Layer 3 of a small transformer language model trained on English Wikipedia (9 layers, counted from 0, width 128). Numbers have three digits each and are written without spaces.
A neuron adds its activation times its output weights to the MLP's output. To switch it off is to set its activation to zero at one token and run the rest of the model.

Output weights of the MLP neurons that the questions are about. A number n stands for (n - 500) times 0.0011.
n1: 400519519562560431511466539522588498350431470444585512459474500595492481602414543347500512490432429483619349519421500594669568457351410598514539396478464496430521528650358624409498557578549549511470549564449481437547544422496509353565602569452528486536358539412563381599601495435517399480485427486568506502471406417485525599608542472508580467571409541578573567359594444579522519595496
n23: 472532566395429518446439454500607402438445366527480450566564350570557553441505475448593328437662512621546582497389600591497424510511548400535433473546502615503404586380533592646555621482502513558599558507449423438326510472515592406548374513408428536542409547451593478564677472565574554426386329323554645520365525550418666482453427481519454531764524320505513561537391660435651498506484
n30: 540544553415599421613550438410472390379396551582464445537768474338429547458557474377533600539523628514541484459584370579536438466104505474517344444440570488505383481566446603601464430461523436534505620544541463569502647492442578442483489603427498423518426519573507538458522475453571558500511422443398619611471502549415583486415547583583569653573537447405598534496574519405515619443523
n47: 547608456642432556478487466429520578558634412543584340401538587367446481360461563442489552312408409362657474410515510363526536437753587690617479480615555486395610497609628311605437322582515443513353449555481432622527406584542373517537503524526417449483554634502352468505513583538489411538595527495527623624656412480468419661565609449458437302362487489590609528466445260382617439568412
n56: 552503553556403385449568538444418628411528449587647409307589571502726573487573467336454477525611414553561533336445426565550510529304564457534516363551654274602597416525477401419542487452529335753546576480601380412513592576672536607409495471638586450544471383553529277490451445338505478480407524633456446601495512610345421505470441512454454513470528545435633439531492613497604464483431
n129: 584491400473419491371435557493551529461562505320428532385584488556562587470636513465544574457393474477462551489628466560455553518634566643477466342505402393581476486486417372518379505563422489487650614472611603533507500460485526368521477462510539429492540339556464484585509517569621565379446366603618491482440488543383572422472540468357516594418571580548571479654413348521531627480610
n149: 354502535465473527810472572535557534661399613475525489440533445524450473636460529460585560456507456398414556546508504570542500542289397527413465542514443544415419369591455180475565484546517565539533535516577559320477548467398406539349528564411502504563417414551525450507516589546467527417340502528628509498411464616582553558459483485389526479483546491483565511557471467698398445573628
n150: 494524503522639382483508559478553530497678624448435452534491393457528366627591497348547627415503503486494669456467439522457582593512451500345400442495606549629390400495480476465434270502498647711541406539380547559651419470484556627491438519413489464631487455498352511592463497398484552347587615573418655587577446705489347347508464525635533406367402453529514402426737608534480569311495
n157: 528500381485458480415369459538445510495615346487422569544602579434521523526493372698454427385341558490447507386718469498532521490360686485484478497482341364515654534500410572538403563680551462388470390481546467383571417673569505489452437570616685500549417432542342505605488469472444519450546559571470375436477575567550535559484550557573413644434522503462462547423568500716546460728392
n159: 599526510448440517693475368555357402525362482437463551391362657447544493518441618443553561570444512490497449421476421568531442505579483464509574290393524469483450500466529360632486539641552373495433387512510525461500539470541569411466537568298475593515316513529591580400581690590510435521485570348509462527604596568386493587549584655531535387603589425400465448488434425556666578551672
n168: 510515319401498608470518496528396611804537430580505419557645388544470505423321440540547502541429413450449402507652423395456421505966511410561454544636494563489498474457461282527466493575410571640557486463587491426536545616529457583438511509430619457470475491594552567511467472520493423663431472574452533580533558491482523447493537506518553474545509391458419460446425535394433410468473
n222: 503469528682540466472456519423436635363482526507576496460437488385348564549569366500627582403507392581617576488578450426388539500211607385502520539460367585463359500512450518559658514582420488536497335622546612613507450480448646510623413338596573463403399559473500575551630381612507476519551572466462543547551488465545514418385539478533401552483493493530535502489478378561570577570485
n262: 497512515678590519500495571470409326540486535404622459392516548423463418703652669403552535470359547471425526426537557439448505643401522587711528412490554531519498608624421592435365612517672584449521415493392465464354536524545543516605461556656435595506493432444522483469445444461379619521522424500451486519466465484613442581505445415519398328561614557435414453447620373400401534479440
n275: 436617487669413520513503547570651523529512576503451423458553476493701607427387705532579424505564539441519603691475507583525531386505461537538453563409407301444532455476547410485531687527516521505564336517399549568526313423452495415559621472349325383523510519594572500537502441587495677481521565407479617480458407532316571440449339495535579521607529609249495479379369573397495546464533
n296: 566302546493552512381440562446598522570452562549616520423569429574479433510358403519679679579615509454513642476519536400317365446557468573496481361574569482664389402508351472442482405563473485591497507523446325533461454580474568513543459514559470578526565535527560555573639682606578438568485637396478443410331511461588370409399461425414527470518607554555439482457491535340431469524496
n312: 559435517542376500472360610467505510540425503610399391564408461521614422475434548577351524408434368488591469564603558369544493465731381488466548505530566615635500431339585538586377535511534580551492407693339567541611444538392613500661483400518412542478512375620461381576514478581415390433532495521359414476446442631347490483628496592578538447598415442508572527505545296521639502508518

Each question names a token from some text and the token that comes next. It shows the activations a of the neurons there, in the order above. A number n stands for (n - 500) times 0.016.

Then comes g, the gradient of the next token's log-probability with respect to the MLP's output, scaled to length 1. A neuron's effect is roughly proportional to its activation times (output weights . g). A number n stands for (n - 500) times 0.00088.

"ian", then "s"
a: 558501320526499515496506504480505499500489467494
g: 547291509545373616601523473505460349539484503460435459491292462426514408625587526567531476609455414661459568585353562370453512474402583513623451475356451498505489653467490388508659569446454527611477433485455359344474339513530598567535588463443660581280419347484653257585660533368405549471374656755488581452527623679576471529264665669244548424503510443518670666668489508539440412601476
Switching off which neuron hurts the next token most? n30

"0", then "2"
a: 525494501500529529482506478495533714529508498491
g: 387218538460514375518533601404402609616407470572619586438385365480684511366524443479689414559436561423462616493536415331417435499493459517368617469458759515431589455642606582415555573445456413622745557474663463591663542523375587466586567428414616548537514474462473353383553493636576611530591310363670410344450354525510420553479569255523494570348755419362470622518498515610397400589473
Switching off which neuron hurts the next token most? n222

" on", then " the"
a: 477451492496513499279507508502519538528493506499
g: 427483853517569611453394391745443451504615378514510416480572452424421520328510513596514376534473443324497559391435443476583609641503572522572667566372576534401415620400611482286583551444651546673426425516430472413690535574501533477617488347297428544379473576418696687521485455357637417658552510490405454495422657691340544504335658476460518475548412407538454528320405561534572528299499
Which neuron, switched off, raises the next token's probability most? n23

" a", then "ge"
a: 490512511488503513493498538526494502478495498493
g: 385452428496496588396433562469381402467603481404452446506497703511686549538693586481278419534692353619491543601373596351400506476317563571434703464653606363560387478532364337525534504617599353465582446707512574361500534501532477441540419513617484699350495473414318596523355470515500467505492439518506510507396625452539474524605400718585558538658552354584496471444493598646156329620544
Which two neurons, each switched off alone, lower its probability most, in order? n157, n47

" re", then "pl"
a: 485498479486512500540507476588487496451503491479
g: 499638520573551396534519420689420407529548588611598473727500417816378404403311498435592409372523509462546763600476459473447529450345472556458694614517425450335416493505469431461456430611467558493547545669544593475599457614415487494549489357559363596460448451618585444610374384394421386250389632662495510511487480393431602744418332469411640540371389490529698433450529520665655430444402
Which neuron, switched off, raises the next token's probability most? n159

"r", then "ough"
a: 513553484528523504483492489154538500493501492503
g: 644311649591337551401471565635544389631457478380273518588721421249449512316413628423288619451402613544561319636539482377559483631508550638432454601449542490387576404369601580544432518486540575605571474570500551666405616506332476598470616487528372412352587645492498381446569595352538347451452452546619547596381594737521571421375467501699411554546606513509422307520460602437441445491526
Switching off which neuron hurts the next token most? n159

"a", then "h"
a: 503499376497500386500500503488507479490503496506
g: 516350524394449414571608448557563481503315479318552481565554593569597546565772581439741579421463338554483607452510436400501422458250489177629435547471460234388386575414454420609495497597602344628537527504485613553472425455573682623425402412527369574465494561368626435481561497529528469632654499484421598503571419591564416594626376539547560502495707453635582445464439425542677456414231
Switching off which neuron hurts the next token most? n129

"og", then "y"
a: 479492600609502431487360488505474523416507498502
g: 629450485571436501579342297452614446654421463612493487527402389529477479418481585515530517599369206438582507520417557588573570589380581494631411445628545224409655532542425329502523485461399486437516602471431629771597417559536459501608531636420596566384347635578510483419551527463508539620426494635569651636550365594406340445573584460327471485250577593397569429695296636533444456582303
Switching off which neuron hurts the next token most? n47

"n", then "ing"
a: 490518500549464502483530390432519509498497678498
g: 553409595685463319383450428504543454572532468686394555387667435521329431518433540616636347489603529445523518261530414538498467338324554504408599435594533479313508451479326457507589514475462393456578547581369439509520411408518620600383445679717645521410613692657600476692442478533389486610586663704366440286427597449584375568532275536414462456627425591551584593582474422629423372570503
Switching off which neuron hurts the next token most? n296

"ate", then " st"
a: 621494496498494464441478497500503479498519452501
g: 500561553337345656586260475583454511453492488643506567400497549588577709615436536428453486636454406581426427544605615434566662419449450417612623287575499495471453469478489365523440504364345489573430399424656446605218438614673551196607424378346586542568339411581487478492524461557400662455425538542407469500364399513519580654536542554648451613439514634567527243708476546437539626618531
Which neuron, switched off, raises the next token's probability most? n129

"c", then "re"
a: 534476491451493518520496498508477500468496496600
g: 525520542566525418565505640564427536448359420423656421499516528416568504314598456342430637563423499251581521484639362243497344563459472580402662398593482601617389400589533622522646457389466496543656532525473475542650607357490758404585480508503643635500327490641475319515614460498768452513531296629594475506505493569630342411499422632311460451447402457536609440533280348494567583543458
Switching off which neuron hurts the next token most? n312

" st", then "ab"
a: 505477492486495499498496500502485502501488505500
g: 420510304655520368369588603260416441568471487581457653293608335584509435604606469565440517488524455476720520654522492669459451464489503482381475426373722496388420465431559578392645399533573407536499447475533470427705427565554490470445470655523371614400478436422282388426413335509485542448544583638631587472585633532522418854489491569599559350361529484340538384540535585482720621392526
Switching off which neuron hurts the next token most? n23

"s", then " |"
a: 500503503485500506481506460486473463486513499369
g: 372577562332571556510434436496478487288407493498339341532479557731664350594686470633433442591348516437657373510736517512464622440434558606356597547630643555462491529355595596543615632540461309448580414422359707516577390655499516516518542513362376344358617402559435612544402536489545467427338623442648620384571454688615393382381450542599389527416468456374406539401425521456560637604515
Which neuron, switched off, raises the next token's probability most? n312

" |", then " S"
a: 514435464517533501508486483501534593503510507506
g: 668412633549470423511357483417427664499506307429370492538421550408357368754642465464609576488554383662569446667365501405512364424504490478435372508529471334510711521403513510548525291740295675648504360575641570539560560496451540558547606551409609284687543549456407508623399642501548556437425463320462463529464571409518685510533338529569664526589620460341435538462376594509406535426395
Which two neurons, each switched off alone, lower its probability most, in order? n222, n168

"ar", then "ol"
a: 499490492437493495472498482454526498488508592503
g: 364640443567574602573509543356612494406388683535559588339495568574550524458390542440399452366568267362567558360466393626654405377474579432541577644399614706512329576525596542545353272664472376497443640516575459426541711315314475559525503451324490590603649613471664477377439644381398397568512397485282740468555554487540502507515482454513465615520383467534412512427538591462433475684586
Switching off which neuron hurts the next token most? n157

"er", then "b"
a: 500507339480505448503473486501496487517516500529
g: 513335536451376486435382642472387599249540481508519519592695495648635290487481609366557568560502484463494528427662474437620445616324468601435408530413457633530500490425477472462492621436584564362621460477496696546445436488555683449554352438567455488414348387527450610537554432499443428685376276384405638677363392452555508655493547417644672410391541470552893531521476395645537549448412
Switching off which neuron hurts the next token most? n312

" |", then " A"
a: 509425457521533509494478480505530549500530510521
g: 714537562640515396516266640438377781511486330450327463604405456427368506631709512453566579519389499585523381560356606231600360540584536546537231555424404427612536626499565488441563419625313524553458513533441554496481524440443504551570428618426453295666496625508456542424554681490481509498633586508497433569499581407623683583377416403536684589486578429358513492466276414553478482377510
Which neuron, switched off, raises the next token's probability most? n56

"ia", then " Un"
a: 469495452494470432499500496432505465500498468493
g: 427750424542423479640617594435581495516206507540324399563555553977490511471471608471453536540690534464543539414322579360485468558398598466455420335424547720553341370483338373533461565474537567379362602391550547663622552337325617418541442584397542564552385424487527531603552619440348465623501394544524579384466469429595549400464492484620560464527585517602463397477567523474489409449600
Switching off which neuron hurts the next token most? n56

"art", then " G"
a: 528503506528305387487472447504484592500507581499
g: 377709386526507519681499662234379389454324612544660517504396398387581354370517612555444390472506553548483397559489424362429693516462623479469382577568495317584481540528410625522594428504684484394644407558559430592666499492493537718451399575514317351441403642569498573449622324487471430539578665449451514543505258349560589540425638415678372556349670646512547421499544435447484595485562
Which neuron, switched off, raises the next token's probability most? n296

"}", then ","
a: 479524484495503494482499524499490515506499512503
g: 473579603526526595396639541593472506566278448392254423380685590360512500537546562606527660576268433424327380637559391381635338494569705582613488417346430622398505476565433577447375305525509488642464570424620262546459541670514583502524693352523547495545495461445349482384581476698540711510456654418501463395522539429421331652411380464611474392477563544441584583513555534620529569401472
Switching off which neuron hurts the next token most? n157

"F", then " T"
a: 530499502493491500506500510499480484490486503494
g: 391526601605481406422603432464589512584267577530487466432541585681413798380394510588585572625470354545673354671346490409658285483595468575558583457558390246425509405570481629451433546506498479398400381449438567645373460507512718625573537262598475496657690428542593471558586507629601470406408483409373415582602479496459526483613355517684430411519465564410389575453612454522386356392475
Which neuron, switched off, raises the next token's probability most? n275

" le", then "ar"
a: 492519507480498510493496476657487547506487506487
g: 664606420451507408372416450440550454539720551700353606387423520383432522489370602177585668525415472638591498523458550552313482292529386427372484390659463603542571534488270599715458532486453533500407556756536306228404601480429498361618452467442481515464388653457458507576659473447512495479507624504488505443589587492547605566677437581385531394532482364438627533580603539504583421630530
Switching off which neuron hurts the next token most? n159

"ov", then "en"
a: 607492501625547641499506495476487479494515507500
g: 649429527561509452386542196500526513357510482597430388474531691433426500457393687505555398448590539609519722456463354407460405666403655336575314415491605510466461529545543395346409483599395585571499461618518372413586398596457540571533518587438592514515485318636496647641457442533401424394427491464483375523683519613514406458734733621342461496461424433384624617692321414527725515579466
Switching off which neuron hurts the next token most? n47

" E", then "t"
a: 498505502501516505482507500539531526505495513484
g: 643472778442482619325620572637605526351432414400641455479435303460550544537525595485463560396439540489355623572455597337559585545477431498368729467359394492397456387467632518481489714359515516465530642654726492686561526600599522614532526340500326552554478288533360524475427444470438595469499427584527491547449310411185474555386496405621488620587550539349503518528309570456621529547482
Which neuron, switched off, raises the next token's probability most? n168

"f", then "'s"
a: 549496436499487491508510502512467472559496518508
g: 446500508604791182555524396359389649519532436619479545522508464486330416499390468441486486568441575506473412675348421732502513641376396844603425520601526522531551419485464479675602302345554609486538378436486542488316555516492494420307456404436491570296426459491467639578452403428578663523653599575450482526585499423564481471579487607410596542589525696482463306544631533588360466452460
Switching off which neuron hurts the next token most? n262

" is", then " a"
a: 504492502493542498501502528497483593416520505499
g: 431462376566416429566498468591647663444510266419531469408743417429300512465427463425485555503589550542577423591462380567400521386570519432409421461534498559590435466533587520522604594532501528526503567552433505513731304500338407402424343889617510305603521687333599481300588582525476568635572441463370614454573515421482534523506663499383522466509344625554678588326505497529490608549241
Which neuron, switched off, raises the next token's probability most? n56

" H", then "o"
a: 503513507691512504475334496518469445511497486486
g: 508518192593425489451475554508552494582422354419611505567466493502414387313569413357583302552435589486463550589652615500485581397576506488650639390571250677238447533547576408624564532410674321561540562373611589551476569435570674354600529398505521491409445499424589534459468567433628582582482520483370449569437327412528556489466665431304439565593513701600590561344528572397495292545721
Switching off which neuron hurts the next token most? n150

"b", then "ut"
a: 497505480477516500502495493496474492501486500579
g: 513687369543498496431745406676609670567428434450451449449379519500540315505312455429695432482487525639584396288521483662549286409498531524429234503542439464665604481316494501508553667522558587423639457370578562296530320534482558353506577467406534472477572651664469455602455610623699494353533493469442311654397522636475584527668520545516366474564457439492488603567603437468475492376340
Which neuron, switched off, raises the next token's probability most? n168

"0", then "1"
a: 495512494500524525475513472502488881528501495519
g: 764256335470606440425582493513498386611304499682568567479564476308442497423683562462529413476582573589396676552600483617454339528365478380417523464762388559506516576464375430480496561519582548557531462451632700640506516543356555384428550417547313389603323499496511492391541660492522526350507391504592297476547512493591427468486429571391613717501617562444409589467386455749612361482380
Switching off which neuron hurts the next token most? n222

" was", then " b"
a: 520497466491528617525510558500487505450500458484
g: 508527308314426557422657477615710474535531719365459572357484698488423323525481620318535526468515276560712477502473382565508477367535321616505564524555274552380506508355540363481487534592406482463565458563576383566430281398590568419440412511653496521715595377640540448596522535505335581628469535458510524510404455584586708345423579503480301563653555399456590559402451624439603506638563
Switching off which neuron hurts the next token most? n129

"–", then "6"
a: 500496491497419493507505490497502561468500504510
g: 558562644492362419505499497485471608527441507403549593572509612466457584607571505473433468468550539650560544672540582574204362761491381455283468449351499480681606277307466500598477683260588594408563474433445353481634443395523435498587704457337575538471536459415358374466510435412561421646459495597272634652611410444554526456501561632416435397559587449675479573443688539491588347467437
Which neuron, switched off, raises the next token's probability most? n56

"v", then "is"
a: 498520465491515500499499502571556478505501490504
g: 340633463546425634600445420551407552548628352555289391478431435513528543600398376367646677575498508658305291401396580617507411493370396447490423563258535610423750581557620603404399590472507723370548449442582454647612544659416489460414401391328493499419658564627429531627335419400570454341378635457423553515521497562462596575566653455491464435534609485566742446516575555396457531516528
Which neuron, switched off, raises the next token's probability most? n30

"am", then " was"
a: 349513506499388470503503495515512511507501469511
g: 504422537378664456618395189690592677397460479255468620610408577231486460593502472370386352360485569438573540578468474532454478527551493554473610655616605557495524502423522499581469568646569600367519327570581340495628359574485517485635658427430591468508622581496360412411411731491531415498311418521649448677421528577380594406640490502361497343688508516429601599453483511383546537412413
Switching off which neuron hurts the next token most? n56

"e", then " her"
a: 517513508499502468492523480554484486491484436504
g: 535527471355521306471618564363554543548511262429588496564356441381442486453399509542472585449526454271676561516346472387540518352517518412434594432426270453532590479462508725416488536576562483351543665405382342435480464654698555604559384457655465439417500648439356502404506579589670487736608543496707589708520536504419565463714544527427447588670418425664366424560411407442466462581656
Which neuron, switched off, raises the next token's probability most? n150

" J", then "ud"
a: 498527502500496499487509501497981549501575495479
g: 535536562497574601437407675457481541573574431518309610656470497495533484388429697518697396565597372526392421621443613406532590430303519446380421460523566452392369297494592579403576494440317623363529517535724560502555609510633636347388582520433525353468529624479484471591344439681633536306646537679442511590431314417396495362451321635529475434584493425688575404593541398527536469670295
Which neuron, switched off, raises the next token's probability most? n168

" N", then "E"
a: 576507517508500547481503500559488490489498489500
g: 466530521514413605553367575317613643318486440412429436443357483197461402610508523482323418424423652592323492531485305254356647536673710631527436465632477404369316494655575484514414458447621732547543521604572445723599436488628466396391578540591417633460391427478504443505349518526534521588374565559479428440662406470595457480576519568492550541498610515550691386437573454523489666568622
Switching off which neuron hurts the next token most? n129

"id", then "ed"
a: 444487464484501489568504497469525499348557505537
g: 330384468575578567654553560559581572369575399513347493410586457427607432434507591598512616329606600563327701451462378771636646612450712601353343708497451452437590527623537356497510577440473308615429542428645419443489533608624472501542522459506528547634449367485484520626449403606551229296577536430503433553367467491601546327445592359489377509317480488566419537441522503509661305417504
Which neuron, switched off, raises the next token's probability most? n312

"y", then "."
a: 528475503484441473493570499480508466526482548516
g: 475325418597588527382443617553377433573673434518684478520665240437463497482507474440597395482403597513643720509467404361455455445340493541576658559544734504539506570397578457437401487483534459393411429403329320304346504431627531559450589506336578452483505471528492519786467574564455465503417697412536529476620712405634538461580340574452390599400581358524690524572382563580440367620655
Switching off which neuron hurts the next token most? n296

" s", then "ug"
a: 475505502499495503499510464507499559332520498495
g: 391457661641555362504314317394301629421525620529735595418568582388582492403452457524511514683680554630378475478540659667552641396481593452330406511570681536406436328436586459472403657538383582569559668385499439534493589466592591472401445542520452474493512533482310648436444346633635552409367414637303456405586353461577490557435485407449552515436563563514324741380457533509659418493419
Switching off which neuron hurts the next token most? n262

" ad", then "ul"
a: 510495487497504493498495498571607496499573510494
g: 355439554344635597645322606455615305566398259600614559592619339431572576416514503402483418433450509457424491408510338237362599369703586439569464483411553515625568550618518451486503540580501455587476196536413545565577534542509501471433488447307437434490664367597774404452356524515514434504659451577616535585551504489575533576379575451481734555542606517385393636483541392418481590698460
Switching off which neuron hurts the next token most? n168